Layer 5 of a small transformer language model trained on English Wikipedia (8 layers, counted from 0, width 96).
A neuron's activation on a vector x is GELU(weights . x), where the dot is the dot product.
The model reads these tokens: " C" "re" "o" "le" "," " wh" "ich" " f" "e" "at" "ure" "d" " on" " B" "B" "C" " R" "ad" "i" "o"

The vector x that enters this layer's MLP at each token. A number n stands for (n - 128) times 0.052.
0 " C": 125, 126, 75, 117, 153, 134, 147, 122, 172, 130, 103, 166, 115, 133, 90, 120, 141, 133, 137, 113, 137, 111, 100, 150, 152, 141, 107, 131, 142, 122, 109, 127, 81, 110, 147, 130, 142, 100, 81, 130, 158, 125, 97, 124, 100, 120, 36, 99, 166, 165, 163, 131, 133, 117, 66, 148, 107, 184, 122, 133, 141, 126, 102, 90, 128, 131, 124, 116, 161, 124, 120, 128, 142, 157, 106, 132, 136, 162, 128, 175, 111, 102, 101, 177, 186, 140, 113, 114, 84, 122, 131, 234, 160, 145, 89, 125
1 "re": 110, 107, 77, 117, 117, 112, 95, 126, 180, 157, 111, 156, 138, 157, 108, 153, 154, 140, 114, 113, 109, 129, 124, 151, 153, 137, 68, 138, 161, 156, 132, 67, 96, 129, 129, 113, 132, 110, 82, 141, 152, 121, 123, 111, 127, 93, 58, 105, 122, 154, 142, 120, 139, 134, 63, 149, 134, 220, 116, 156, 144, 143, 90, 76, 103, 121, 170, 98, 121, 132, 106, 110, 148, 166, 105, 136, 139, 127, 131, 149, 154, 120, 92, 175, 175, 156, 110, 99, 95, 129, 145, 224, 183, 132, 105, 112
2 "o": 110, 79, 93, 120, 162, 133, 122, 119, 152, 186, 126, 127, 120, 170, 82, 171, 120, 130, 125, 135, 152, 138, 88, 108, 143, 123, 113, 148, 121, 107, 119, 96, 123, 146, 145, 111, 128, 89, 112, 135, 151, 125, 86, 121, 159, 114, 91, 153, 116, 182, 119, 103, 93, 129, 43, 133, 110, 220, 104, 149, 143, 149, 115, 119, 83, 149, 120, 82, 136, 131, 135, 103, 144, 163, 104, 181, 184, 157, 127, 150, 110, 113, 140, 148, 190, 120, 89, 130, 91, 130, 136, 213, 143, 132, 110, 82
3 "le": 103, 74, 89, 112, 116, 99, 141, 107, 170, 194, 90, 165, 165, 139, 102, 158, 111, 134, 117, 164, 122, 135, 94, 144, 148, 112, 118, 87, 113, 126, 131, 87, 93, 156, 164, 73, 131, 92, 97, 117, 152, 142, 99, 136, 125, 100, 104, 111, 138, 175, 109, 126, 108, 121, 78, 162, 113, 232, 104, 170, 146, 153, 114, 84, 96, 124, 144, 82, 142, 125, 121, 86, 138, 157, 117, 188, 166, 120, 137, 141, 138, 125, 128, 142, 180, 129, 118, 107, 106, 133, 157, 205, 163, 138, 118, 137
4 ",": 123, 142, 91, 109, 137, 128, 117, 120, 130, 147, 116, 143, 110, 140, 85, 146, 111, 116, 116, 167, 159, 120, 150, 129, 128, 118, 103, 148, 123, 80, 133, 106, 104, 133, 142, 125, 139, 82, 62, 117, 154, 140, 99, 135, 121, 102, 84, 125, 144, 123, 118, 104, 111, 130, 47, 150, 120, 222, 126, 127, 92, 153, 45, 113, 138, 137, 129, 74, 180, 148, 131, 123, 159, 143, 146, 139, 142, 137, 145, 144, 121, 110, 118, 145, 213, 137, 134, 139, 88, 119, 135, 240, 155, 133, 112, 170
5 " wh": 94, 131, 75, 121, 155, 160, 127, 127, 159, 119, 149, 155, 137, 142, 88, 135, 145, 145, 120, 105, 131, 114, 166, 146, 154, 130, 69, 129, 147, 172, 98, 106, 84, 111, 165, 153, 126, 110, 94, 112, 148, 140, 95, 79, 96, 94, 78, 88, 149, 116, 136, 120, 100, 136, 64, 161, 139, 200, 149, 110, 119, 165, 31, 121, 143, 97, 155, 94, 162, 124, 136, 116, 139, 120, 138, 156, 133, 144, 107, 168, 121, 126, 108, 153, 199, 144, 126, 123, 97, 122, 125, 220, 154, 140, 98, 122
6 "ich": 101, 142, 83, 117, 135, 170, 126, 73, 170, 128, 157, 137, 120, 138, 119, 165, 142, 174, 96, 63, 122, 120, 139, 128, 155, 113, 77, 168, 166, 137, 78, 89, 81, 141, 103, 145, 109, 102, 103, 131, 165, 117, 89, 184, 117, 97, 95, 112, 147, 115, 149, 119, 102, 140, 43, 158, 143, 192, 159, 136, 131, 170, 73, 111, 116, 117, 155, 104, 156, 101, 108, 83, 142, 152, 137, 141, 125, 129, 144, 156, 123, 129, 100, 169, 182, 140, 125, 120, 111, 133, 120, 209, 159, 155, 93, 118
7 " f": 99, 141, 89, 145, 110, 140, 108, 110, 148, 129, 183, 105, 124, 126, 112, 150, 144, 138, 111, 122, 134, 135, 119, 146, 164, 113, 104, 143, 141, 143, 99, 91, 111, 133, 142, 134, 93, 116, 102, 140, 113, 128, 105, 160, 94, 95, 28, 109, 171, 120, 118, 132, 111, 94, 110, 168, 120, 185, 127, 142, 156, 131, 87, 85, 103, 97, 137, 115, 163, 187, 107, 107, 152, 141, 127, 163, 133, 149, 153, 166, 105, 118, 90, 165, 197, 164, 119, 127, 105, 110, 110, 233, 175, 130, 95, 143
8 "e": 104, 150, 102, 139, 87, 107, 91, 117, 179, 132, 109, 141, 129, 127, 106, 182, 134, 141, 123, 96, 154, 136, 115, 142, 131, 118, 79, 134, 140, 169, 123, 86, 107, 159, 105, 139, 145, 133, 131, 135, 135, 132, 112, 98, 115, 125, 76, 127, 138, 148, 133, 167, 143, 128, 79, 160, 128, 186, 132, 114, 114, 168, 94, 97, 105, 103, 160, 80, 165, 183, 129, 81, 100, 164, 108, 174, 126, 116, 137, 164, 114, 143, 98, 162, 183, 133, 82, 89, 83, 107, 120, 237, 187, 94, 94, 109
9 "at": 90, 147, 97, 106, 127, 129, 126, 105, 146, 145, 123, 159, 103, 107, 109, 174, 112, 138, 106, 74, 121, 141, 114, 107, 115, 117, 106, 150, 154, 129, 135, 98, 76, 176, 185, 129, 135, 101, 100, 168, 142, 149, 129, 117, 123, 97, 89, 147, 108, 129, 104, 154, 115, 133, 65, 130, 109, 153, 128, 113, 112, 179, 167, 111, 101, 97, 153, 93, 131, 163, 106, 68, 116, 155, 116, 171, 166, 153, 172, 178, 117, 141, 102, 117, 190, 149, 99, 131, 114, 120, 136, 236, 161, 142, 84, 156
10 "ure": 103, 117, 110, 150, 107, 129, 110, 139, 116, 119, 105, 143, 146, 127, 90, 135, 135, 132, 115, 108, 109, 128, 102, 121, 129, 100, 79, 151, 69, 104, 125, 98, 75, 141, 143, 133, 123, 113, 104, 143, 162, 129, 130, 146, 138, 73, 80, 128, 117, 175, 113, 133, 127, 118, 67, 155, 160, 202, 127, 127, 117, 146, 111, 110, 137, 88, 133, 86, 158, 157, 105, 89, 114, 166, 141, 142, 111, 130, 154, 146, 147, 189, 122, 159, 178, 144, 136, 114, 82, 148, 163, 249, 159, 156, 91, 149
11 "d": 157, 129, 90, 145, 121, 142, 104, 119, 114, 159, 131, 140, 119, 123, 100, 172, 135, 136, 129, 159, 116, 124, 98, 135, 122, 110, 89, 145, 91, 121, 125, 65, 87, 118, 152, 116, 106, 58, 112, 127, 151, 148, 118, 168, 117, 79, 109, 118, 121, 136, 113, 116, 121, 115, 104, 141, 113, 212, 117, 141, 115, 156, 78, 85, 109, 104, 187, 115, 156, 167, 85, 100, 138, 158, 142, 150, 160, 139, 130, 172, 112, 135, 126, 178, 168, 103, 120, 108, 99, 158, 147, 243, 129, 176, 87, 142
12 " on": 151, 171, 101, 119, 135, 102, 113, 127, 142, 151, 133, 138, 125, 128, 117, 182, 173, 110, 148, 149, 125, 144, 108, 149, 144, 123, 94, 139, 116, 117, 91, 111, 92, 111, 166, 110, 108, 72, 88, 133, 127, 98, 108, 117, 98, 115, 63, 104, 144, 147, 114, 113, 102, 84, 71, 163, 82, 186, 125, 116, 139, 112, 66, 91, 151, 130, 162, 101, 128, 144, 122, 103, 132, 151, 132, 152, 147, 145, 132, 166, 126, 156, 112, 201, 207, 119, 123, 122, 104, 142, 123, 212, 160, 151, 105, 140
13 " B": 131, 117, 87, 146, 132, 135, 113, 125, 135, 107, 132, 166, 129, 104, 102, 165, 115, 132, 102, 180, 134, 168, 123, 162, 133, 137, 120, 131, 134, 143, 110, 95, 73, 142, 120, 129, 124, 132, 91, 143, 118, 107, 115, 106, 102, 141, 45, 77, 153, 139, 129, 131, 122, 127, 81, 157, 69, 190, 112, 103, 108, 150, 92, 110, 125, 122, 146, 101, 133, 155, 119, 115, 123, 146, 147, 121, 152, 168, 163, 181, 155, 76, 112, 189, 175, 118, 115, 117, 102, 135, 117, 244, 143, 145, 105, 133
14 "B": 141, 122, 99, 129, 158, 130, 136, 99, 157, 89, 137, 173, 142, 77, 109, 163, 123, 108, 150, 163, 147, 159, 119, 165, 113, 138, 103, 161, 123, 114, 123, 93, 76, 153, 117, 139, 141, 126, 98, 131, 129, 114, 103, 103, 115, 118, 30, 95, 144, 124, 178, 132, 113, 160, 81, 176, 85, 194, 86, 70, 110, 182, 83, 110, 93, 111, 142, 106, 145, 171, 145, 115, 125, 150, 147, 140, 153, 144, 172, 161, 153, 120, 78, 159, 142, 127, 135, 112, 111, 136, 145, 221, 127, 101, 127, 114
15 "C": 126, 133, 78, 145, 161, 107, 124, 117, 174, 90, 159, 134, 157, 73, 116, 157, 116, 103, 119, 140, 159, 173, 105, 131, 96, 159, 97, 199, 108, 74, 150, 77, 85, 126, 111, 138, 139, 100, 104, 117, 146, 130, 95, 131, 123, 102, 57, 114, 152, 143, 172, 118, 93, 180, 89, 151, 118, 152, 94, 73, 139, 166, 61, 118, 90, 104, 162, 104, 142, 186, 148, 120, 156, 159, 135, 126, 156, 135, 143, 155, 148, 120, 75, 143, 149, 134, 143, 113, 121, 130, 165, 227, 120, 138, 134, 107
16 " R": 127, 199, 80, 149, 159, 108, 139, 130, 179, 89, 151, 129, 123, 98, 107, 172, 94, 115, 121, 158, 144, 127, 106, 131, 141, 153, 121, 136, 146, 107, 158, 76, 92, 116, 127, 131, 129, 117, 92, 126, 129, 161, 109, 76, 121, 129, 18, 104, 144, 138, 138, 84, 121, 142, 62, 109, 120, 180, 107, 128, 143, 143, 46, 93, 111, 145, 170, 94, 154, 141, 136, 123, 161, 155, 105, 120, 181, 130, 127, 158, 142, 107, 106, 171, 159, 166, 141, 135, 127, 133, 117, 214, 115, 151, 116, 100
17 "ad": 147, 116, 104, 115, 137, 144, 97, 140, 161, 118, 45, 156, 139, 104, 126, 164, 142, 136, 167, 125, 91, 169, 90, 137, 118, 156, 124, 153, 132, 136, 145, 90, 120, 120, 163, 164, 153, 76, 102, 132, 136, 94, 113, 115, 137, 117, 83, 111, 167, 131, 121, 104, 127, 139, 20, 129, 100, 184, 93, 112, 118, 166, 93, 88, 93, 113, 118, 84, 123, 151, 126, 127, 128, 157, 122, 118, 194, 124, 156, 135, 162, 124, 91, 189, 170, 112, 113, 111, 155, 100, 152, 232, 146, 142, 114, 110
18 "i": 171, 145, 124, 103, 155, 119, 115, 161, 131, 132, 94, 172, 104, 144, 113, 155, 133, 83, 135, 144, 127, 151, 78, 151, 121, 137, 94, 155, 100, 134, 172, 73, 104, 110, 157, 150, 117, 95, 79, 72, 141, 115, 108, 104, 174, 115, 126, 155, 139, 168, 116, 115, 100, 127, 14, 159, 96, 172, 93, 126, 126, 167, 72, 166, 141, 102, 121, 107, 143, 176, 144, 96, 128, 137, 116, 121, 127, 139, 153, 139, 145, 97, 103, 156, 155, 137, 97, 147, 97, 129, 137, 232, 134, 142, 104, 115
19 "o": 140, 130, 94, 122, 166, 110, 107, 148, 125, 134, 138, 138, 132, 162, 123, 126, 115, 94, 153, 151, 142, 150, 83, 116, 134, 133, 88, 151, 98, 122, 129, 75, 101, 148, 164, 141, 118, 78, 108, 99, 125, 113, 107, 75, 168, 132, 115, 149, 132, 189, 105, 106, 119, 121, 22, 130, 109, 220, 96, 91, 146, 158, 72, 154, 121, 106, 104, 101, 131, 120, 127, 109, 153, 126, 114, 189, 137, 146, 152, 131, 163, 84, 124, 165, 157, 128, 106, 136, 88, 159, 156, 239, 128, 140, 97, 156

Each question shows the input weights of one neuron of the MLP. A number n stands for (n - 128) times 0.0085.

n78: 108, 132, 139, 61, 148, 121, 196, 130, 130, 142, 96, 153, 147, 115, 158, 110, 86, 120, 151, 168, 126, 148, 104, 139, 120, 96, 149, 134, 109, 100, 146, 131, 144, 94, 126, 103, 178, 201, 166, 109, 95, 97, 148, 113, 96, 148, 141, 96, 163, 75, 185, 100, 87, 69, 155, 148, 122, 155, 123, 196, 155, 134, 172, 131, 163, 154, 151, 133, 150, 111, 118, 145, 182, 101, 97, 149, 99, 155, 110, 158, 167, 163, 127, 162, 109, 103, 90, 113, 18, 128, 106, 86, 145, 150, 44, 147
Which token does this neuron like most? 0 " C"

n98: 146, 168, 129, 144, 113, 123, 122, 128, 150, 118, 116, 94, 137, 106, 96, 123, 48, 110, 121, 126, 75, 133, 123, 136, 70, 89, 126, 113, 83, 147, 134, 128, 102, 91, 112, 133, 158, 114, 123, 105, 115, 161, 115, 135, 111, 132, 83, 132, 61, 153, 115, 138, 157, 144, 162, 138, 147, 93, 145, 189, 170, 72, 112, 153, 130, 147, 109, 131, 190, 147, 108, 128, 119, 180, 150, 177, 100, 106, 172, 184, 123, 149, 180, 137, 119, 147, 88, 144, 123, 109, 140, 126, 159, 133, 209, 112
On which token does it fire most, and how strongly? 10 "ure", at about 3.8

n101: 125, 91, 70, 89, 152, 193, 116, 125, 144, 125, 108, 78, 133, 141, 176, 161, 112, 153, 150, 146, 150, 113, 102, 156, 161, 134, 98, 98, 46, 188, 175, 131, 106, 125, 144, 156, 116, 116, 114, 91, 167, 114, 125, 97, 107, 167, 148, 102, 153, 149, 173, 130, 158, 127, 145, 124, 151, 110, 129, 97, 157, 134, 118, 132, 153, 118, 149, 108, 78, 66, 84, 200, 151, 91, 88, 170, 173, 105, 151, 111, 105, 122, 133, 121, 82, 96, 141, 117, 183, 156, 92, 125, 39, 179, 140, 165
On which token does it fire most, and how strongly? 19 "o", at about 3.2

n25: 115, 98, 72, 143, 69, 132, 110, 183, 180, 129, 115, 128, 128, 129, 51, 103, 105, 113, 170, 145, 81, 135, 98, 185, 135, 118, 167, 137, 137, 72, 125, 115, 163, 161, 172, 118, 97, 87, 144, 126, 152, 131, 215, 120, 122, 142, 120, 97, 110, 119, 143, 119, 172, 146, 148, 51, 173, 73, 141, 152, 182, 100, 179, 158, 133, 129, 160, 103, 154, 148, 99, 162, 142, 155, 124, 115, 96, 104, 113, 84, 151, 162, 97, 141, 135, 146, 160, 87, 73, 131, 144, 106, 171, 166, 174, 127
Its two highest activations, in order, are on tokens 10 "ure", 1 "re"

n6: 158, 79, 113, 119, 97, 115, 187, 109, 90, 105, 217, 127, 143, 127, 116, 131, 144, 138, 148, 107, 75, 145, 145, 79, 147, 92, 86, 50, 164, 188, 172, 162, 118, 80, 118, 198, 89, 100, 189, 192, 92, 118, 180, 176, 176, 178, 43, 155, 134, 173, 141, 160, 128, 122, 138, 106, 100, 153, 124, 112, 77, 96, 144, 113, 151, 173, 127, 121, 137, 150, 134, 112, 116, 138, 89, 165, 149, 112, 82, 108, 128, 134, 135, 66, 141, 149, 125, 152, 155, 92, 155, 138, 116, 92, 145, 140
Which token does this neuron like most? 7 " f"

n64: 131, 166, 73, 124, 117, 99, 196, 127, 118, 59, 59, 154, 138, 128, 122, 96, 178, 141, 126, 135, 109, 112, 101, 193, 136, 130, 144, 127, 145, 135, 81, 192, 102, 97, 126, 195, 105, 187, 73, 152, 88, 155, 93, 140, 87, 101, 149, 165, 110, 146, 122, 178, 129, 127, 142, 124, 99, 87, 157, 167, 173, 75, 128, 66, 215, 137, 134, 218, 166, 115, 184, 178, 141, 91, 146, 142, 146, 137, 68, 186, 77, 131, 57, 132, 118, 172, 85, 143, 140, 137, 94, 120, 151, 162, 66, 92
Which token does this neuron like most? 0 " C"

n83: 165, 78, 101, 85, 211, 109, 153, 155, 141, 85, 189, 145, 154, 112, 81, 130, 109, 189, 70, 220, 101, 116, 116, 173, 71, 137, 120, 98, 67, 145, 107, 92, 136, 91, 109, 143, 123, 94, 148, 131, 142, 132, 115, 149, 84, 126, 158, 154, 162, 127, 110, 156, 135, 105, 89, 130, 127, 121, 102, 130, 104, 87, 155, 158, 124, 150, 125, 103, 54, 162, 127, 121, 172, 125, 118, 155, 119, 129, 121, 114, 100, 140, 109, 116, 170, 141, 63, 180, 187, 126, 135, 65, 155, 117, 167, 174
On which token does it fire most, and how strongly? 3 "le", at about 1.8

n114: 135, 143, 211, 130, 47, 102, 145, 116, 152, 172, 158, 148, 136, 106, 97, 118, 120, 130, 159, 132, 163, 93, 137, 100, 143, 97, 129, 119, 41, 82, 143, 118, 145, 170, 135, 187, 154, 135, 128, 134, 198, 83, 159, 106, 101, 170, 118, 139, 175, 159, 129, 155, 116, 115, 106, 109, 177, 143, 172, 82, 170, 97, 142, 99, 119, 155, 104, 103, 89, 114, 127, 121, 161, 90, 140, 134, 95, 166, 55, 119, 190, 136, 127, 85, 125, 133, 142, 90, 86, 100, 131, 111, 190, 127, 127, 141
On which token does it fire most, and how strongly? 10 "ure", at about 3.2

n130: 132, 123, 137, 137, 108, 151, 88, 127, 156, 95, 87, 145, 132, 82, 90, 107, 161, 149, 186, 101, 166, 91, 117, 174, 190, 118, 150, 125, 149, 139, 168, 116, 165, 174, 184, 170, 96, 98, 72, 110, 183, 148, 126, 114, 58, 194, 184, 176, 155, 159, 124, 169, 85, 174, 120, 96, 98, 108, 62, 113, 117, 100, 110, 149, 164, 138, 197, 187, 97, 131, 137, 71, 58, 71, 76, 132, 120, 124, 131, 108, 191, 118, 175, 113, 145, 112, 66, 128, 99, 135, 117, 70, 130, 116, 96, 136
Which token does this neuron like most? 18 "i"

n24: 104, 113, 114, 110, 140, 147, 143, 81, 143, 96, 140, 149, 219, 150, 128, 131, 95, 92, 68, 166, 122, 79, 133, 120, 130, 142, 142, 73, 163, 137, 144, 123, 61, 152, 109, 110, 179, 97, 154, 118, 181, 192, 189, 84, 114, 151, 176, 135, 137, 71, 84, 114, 104, 162, 154, 120, 220, 156, 133, 101, 163, 138, 103, 118, 91, 161, 120, 142, 133, 89, 114, 212, 135, 151, 98, 136, 151, 162, 76, 159, 103, 147, 148, 130, 120, 160, 90, 114, 121, 126, 67, 112, 79, 112, 75, 22
Which token does this neuron like most? 16 " R"

n5: 77, 164, 113, 120, 160, 149, 121, 123, 139, 91, 137, 135, 111, 107, 185, 143, 85, 143, 159, 92, 110, 134, 132, 147, 69, 62, 139, 99, 142, 120, 124, 144, 107, 65, 112, 137, 134, 170, 98, 153, 104, 122, 174, 66, 123, 155, 159, 169, 62, 146, 143, 115, 77, 68, 149, 105, 191, 178, 161, 135, 125, 97, 116, 103, 169, 175, 147, 111, 142, 98, 91, 195, 148, 100, 100, 212, 152, 173, 136, 175, 142, 134, 152, 152, 119, 37, 113, 157, 103, 134, 98, 146, 80, 81, 112, 112
Its three highest activations, in order, are on tokens 16 " R", 5 " wh", 19 "o"

n51: 140, 83, 141, 86, 125, 139, 138, 170, 122, 183, 97, 84, 110, 83, 162, 122, 207, 62, 171, 166, 104, 143, 185, 117, 62, 80, 133, 27, 101, 82, 88, 65, 148, 82, 112, 136, 106, 101, 182, 98, 117, 108, 162, 128, 125, 176, 133, 128, 100, 37, 154, 152, 191, 158, 161, 106, 172, 176, 124, 61, 151, 131, 201, 90, 144, 90, 164, 157, 149, 115, 75, 151, 150, 200, 148, 96, 102, 137, 155, 104, 121, 79, 171, 171, 101, 139, 190, 129, 121, 80, 156, 165, 141, 107, 187, 112
Which token does this neuron like most? 11 "d"

n84: 134, 107, 138, 79, 112, 125, 110, 125, 137, 64, 87, 153, 154, 100, 128, 131, 123, 180, 102, 134, 110, 75, 123, 190, 118, 154, 65, 100, 121, 136, 159, 189, 47, 176, 162, 161, 170, 132, 107, 135, 125, 118, 91, 127, 128, 103, 124, 137, 88, 171, 162, 104, 129, 142, 209, 159, 75, 150, 149, 87, 117, 76, 122, 153, 100, 144, 132, 173, 116, 191, 87, 137, 184, 137, 161, 120, 177, 167, 130, 172, 147, 74, 151, 132, 103, 125, 140, 130, 144, 121, 178, 78, 96, 116, 118, 82
Which token does this neuron like most? 14 "B"

n147: 135, 101, 78, 100, 132, 147, 126, 99, 143, 130, 110, 177, 108, 145, 79, 90, 157, 122, 90, 26, 111, 129, 33, 133, 120, 151, 140, 137, 81, 95, 78, 187, 139, 127, 184, 120, 65, 155, 120, 105, 136, 122, 85, 103, 116, 157, 105, 131, 169, 89, 136, 170, 180, 130, 100, 150, 112, 154, 161, 136, 135, 140, 192, 139, 133, 113, 94, 147, 123, 102, 121, 183, 141, 123, 153, 128, 120, 109, 85, 149, 128, 160, 152, 135, 135, 173, 121, 138, 134, 127, 58, 99, 159, 157, 108, 139
On which token does it fire most, and how strongly? 0 " C", at about 7.5

n113: 133, 99, 74, 162, 113, 122, 121, 151, 137, 132, 110, 138, 179, 145, 106, 167, 160, 132, 127, 94, 55, 74, 180, 133, 178, 183, 99, 75, 74, 180, 94, 140, 147, 72, 113, 150, 132, 114, 99, 93, 150, 172, 148, 45, 84, 180, 122, 150, 92, 153, 159, 96, 135, 179, 140, 193, 132, 85, 207, 173, 80, 122, 148, 102, 139, 170, 124, 153, 135, 80, 157, 144, 120, 170, 136, 66, 97, 135, 144, 89, 176, 106, 160, 114, 92, 136, 135, 100, 125, 107, 141, 138, 81, 119, 202, 103
Which token does this neuron like most? 5 " wh"

n21: 185, 60, 105, 119, 137, 134, 63, 128, 92, 106, 105, 183, 123, 126, 146, 131, 110, 130, 120, 124, 145, 187, 97, 138, 101, 136, 129, 114, 172, 100, 107, 111, 132, 121, 108, 108, 97, 126, 181, 126, 159, 180, 137, 120, 167, 172, 109, 121, 155, 152, 143, 144, 104, 174, 172, 120, 118, 163, 172, 100, 113, 154, 118, 120, 157, 156, 116, 142, 173, 136, 85, 123, 126, 103, 122, 108, 154, 119, 141, 109, 127, 81, 117, 134, 168, 120, 119, 127, 136, 97, 106, 82, 182, 74, 131, 94
Its two highest activations, in order, are on tokens 13 " B", 14 "B"

n132: 137, 127, 72, 114, 154, 149, 114, 89, 82, 123, 112, 131, 135, 100, 43, 139, 85, 102, 92, 112, 161, 133, 69, 89, 131, 112, 146, 76, 198, 183, 126, 177, 97, 108, 166, 83, 75, 106, 129, 153, 151, 77, 148, 106, 143, 102, 150, 126, 137, 177, 68, 174, 140, 127, 120, 151, 179, 95, 204, 118, 80, 77, 141, 122, 87, 141, 129, 181, 130, 137, 102, 140, 99, 177, 133, 173, 160, 142, 121, 163, 156, 131, 197, 100, 80, 106, 85, 146, 134, 78, 134, 119, 168, 99, 199, 106
Its three highest activations, in order, are on tokens 9 "at", 2 "o", 3 "le"

n156: 169, 85, 126, 163, 126, 164, 143, 166, 133, 151, 154, 136, 136, 68, 152, 112, 102, 100, 150, 130, 139, 73, 142, 82, 176, 146, 121, 116, 94, 161, 141, 176, 129, 113, 164, 84, 122, 103, 153, 130, 148, 121, 146, 100, 138, 107, 180, 148, 97, 146, 108, 112, 141, 105, 111, 90, 123, 138, 118, 132, 109, 127, 128, 120, 139, 164, 138, 145, 128, 89, 108, 157, 166, 142, 75, 114, 149, 155, 146, 128, 113, 87, 82, 118, 174, 111, 128, 58, 136, 150, 150, 119, 122, 87, 149, 160
On which token does it fire most, and how strongly? 19 "o", at about 2.7

n127: 81, 72, 27, 136, 153, 192, 106, 87, 102, 130, 78, 96, 180, 126, 101, 16, 141, 97, 145, 135, 106, 124, 160, 117, 135, 161, 108, 103, 154, 173, 121, 144, 81, 153, 162, 153, 72, 170, 167, 170, 96, 65, 158, 164, 107, 127, 149, 121, 145, 125, 113, 156, 62, 156, 148, 144, 186, 120, 117, 159, 123, 174, 104, 212, 139, 146, 139, 102, 124, 75, 153, 144, 72, 58, 140, 180, 150, 144, 130, 132, 121, 118, 93, 164, 131, 177, 110, 173, 143, 147, 158, 111, 97, 81, 132, 100
On which token does it fire most, and how strongly? 5 " wh", at about 6.3

n135: 178, 129, 140, 90, 194, 69, 68, 95, 97, 122, 85, 134, 122, 147, 131, 70, 128, 162, 139, 120, 133, 174, 123, 140, 149, 209, 56, 111, 104, 118, 107, 69, 94, 123, 126, 133, 116, 177, 144, 114, 152, 83, 120, 109, 178, 149, 164, 64, 162, 68, 152, 94, 162, 205, 229, 124, 163, 87, 100, 156, 119, 140, 125, 100, 115, 124, 142, 86, 138, 82, 140, 158, 160, 99, 148, 139, 70, 76, 150, 156, 116, 233, 100, 163, 108, 138, 113, 162, 160, 137, 176, 146, 194, 107, 118, 114
Which token does this neuron like most? 1 "re"

n41: 100, 134, 142, 106, 207, 177, 126, 59, 180, 176, 116, 108, 189, 85, 139, 111, 151, 110, 105, 128, 102, 140, 159, 173, 55, 148, 165, 128, 121, 134, 81, 168, 203, 146, 160, 121, 155, 111, 122, 105, 107, 123, 118, 139, 137, 134, 163, 129, 125, 135, 111, 172, 104, 141, 149, 149, 157, 128, 40, 111, 48, 141, 124, 210, 146, 143, 115, 76, 100, 88, 118, 90, 135, 133, 117, 145, 159, 70, 133, 172, 137, 76, 110, 122, 101, 76, 104, 74, 101, 57, 174, 104, 117, 139, 211, 107
Which token does this neuron like most? 17 "ad"

n71: 179, 138, 84, 178, 103, 144, 104, 149, 120, 97, 156, 125, 107, 123, 99, 79, 167, 155, 115, 137, 139, 122, 113, 153, 109, 198, 121, 114, 134, 136, 115, 112, 171, 173, 89, 135, 153, 129, 193, 112, 113, 115, 108, 148, 148, 58, 131, 130, 52, 108, 181, 125, 166, 119, 111, 125, 158, 141, 156, 71, 64, 150, 203, 67, 120, 127, 151, 155, 103, 109, 74, 167, 224, 108, 130, 64, 110, 125, 110, 87, 121, 133, 152, 107, 168, 108, 140, 182, 133, 142, 120, 160, 143, 159, 110, 169
Its two highest activations, in order, are on tokens 11 "d", 10 "ure"

n176: 150, 152, 158, 96, 83, 162, 101, 108, 107, 179, 126, 116, 129, 125, 105, 147, 129, 148, 86, 144, 141, 110, 156, 127, 100, 76, 93, 110, 113, 116, 167, 114, 77, 123, 120, 125, 144, 135, 155, 125, 141, 124, 123, 174, 150, 139, 154, 158, 167, 107, 112, 121, 110, 104, 121, 129, 102, 167, 116, 112, 102, 137, 132, 161, 102, 116, 125, 110, 116, 125, 161, 122, 145, 177, 95, 119, 136, 86, 184, 131, 129, 136, 173, 139, 95, 71, 125, 131, 118, 148, 121, 126, 104, 147, 176, 142
On which token does it fire most, and how strongly? 11 "d", at about 5.2

n158: 115, 104, 184, 153, 127, 165, 91, 188, 148, 117, 155, 93, 134, 106, 102, 182, 117, 109, 197, 108, 116, 101, 197, 85, 174, 172, 162, 113, 147, 138, 153, 133, 89, 93, 135, 122, 133, 122, 171, 58, 113, 59, 143, 100, 67, 142, 145, 110, 114, 124, 123, 91, 128, 146, 139, 127, 110, 118, 101, 197, 118, 144, 149, 125, 107, 145, 142, 93, 132, 88, 97, 78, 114, 95, 86, 155, 134, 171, 116, 152, 100, 151, 102, 74, 170, 103, 121, 164, 155, 148, 145, 139, 156, 77, 166, 158
On which token does it fire most, and how strongly? 5 " wh", at about 1.5

n128: 170, 122, 183, 96, 15, 177, 124, 126, 116, 135, 193, 131, 87, 119, 113, 160, 138, 91, 137, 155, 100, 161, 119, 147, 97, 134, 113, 136, 95, 122, 78, 147, 115, 129, 117, 119, 102, 148, 140, 122, 140, 122, 105, 177, 105, 115, 137, 76, 117, 65, 108, 83, 89, 86, 153, 109, 180, 154, 155, 120, 112, 108, 145, 120, 99, 170, 133, 147, 78, 107, 197, 170, 104, 139, 136, 202, 132, 146, 160, 147, 108, 119, 166, 141, 159, 149, 129, 165, 59, 82, 148, 114, 158, 100, 129, 163
Its two highest activations, in order, are on tokens 7 " f", 12 " on"

n178: 143, 134, 116, 178, 130, 131, 159, 150, 109, 106, 93, 167, 120, 129, 110, 131, 116, 180, 144, 160, 131, 130, 77, 195, 160, 163, 127, 99, 136, 83, 177, 131, 107, 172, 168, 133, 128, 129, 152, 176, 185, 107, 126, 156, 134, 118, 140, 113, 67, 167, 167, 152, 152, 140, 100, 45, 157, 100, 122, 146, 184, 91, 165, 109, 155, 147, 161, 77, 198, 80, 109, 119, 109, 113, 122, 133, 166, 86, 98, 144, 89, 116, 114, 111, 133, 87, 81, 119, 68, 106, 145, 105, 61, 63, 168, 83
Which token does this neuron like most? 2 "o"

n32: 163, 96, 78, 153, 119, 144, 176, 156, 75, 122, 95, 128, 181, 121, 109, 105, 163, 185, 136, 133, 110, 152, 156, 125, 134, 138, 149, 151, 204, 100, 144, 87, 133, 133, 173, 145, 110, 122, 111, 79, 137, 70, 114, 174, 127, 82, 175, 138, 106, 140, 113, 91, 126, 49, 115, 149, 69, 88, 130, 167, 208, 122, 185, 91, 119, 129, 177, 116, 90, 127, 91, 106, 132, 157, 119, 169, 82, 113, 147, 144, 136, 160, 128, 91, 134, 136, 155, 115, 165, 165, 143, 89, 136, 189, 168, 130
Its two highest activations, in order, are on tokens 3 "le", 11 "d"

n62: 159, 146, 135, 112, 111, 116, 168, 135, 83, 120, 178, 90, 180, 118, 140, 96, 106, 133, 128, 196, 119, 98, 146, 95, 148, 131, 142, 201, 91, 94, 58, 126, 101, 151, 184, 106, 68, 147, 161, 102, 225, 57, 106, 112, 165, 147, 137, 146, 159, 155, 130, 69, 130, 114, 93, 120, 148, 141, 108, 167, 66, 110, 165, 124, 126, 174, 149, 101, 170, 140, 111, 108, 106, 139, 120, 58, 75, 160, 126, 123, 85, 133, 111, 76, 159, 111, 107, 183, 120, 158, 82, 99, 149, 104, 141, 121
On which token does it fire most, and how strongly? 4 ",", at about 2.8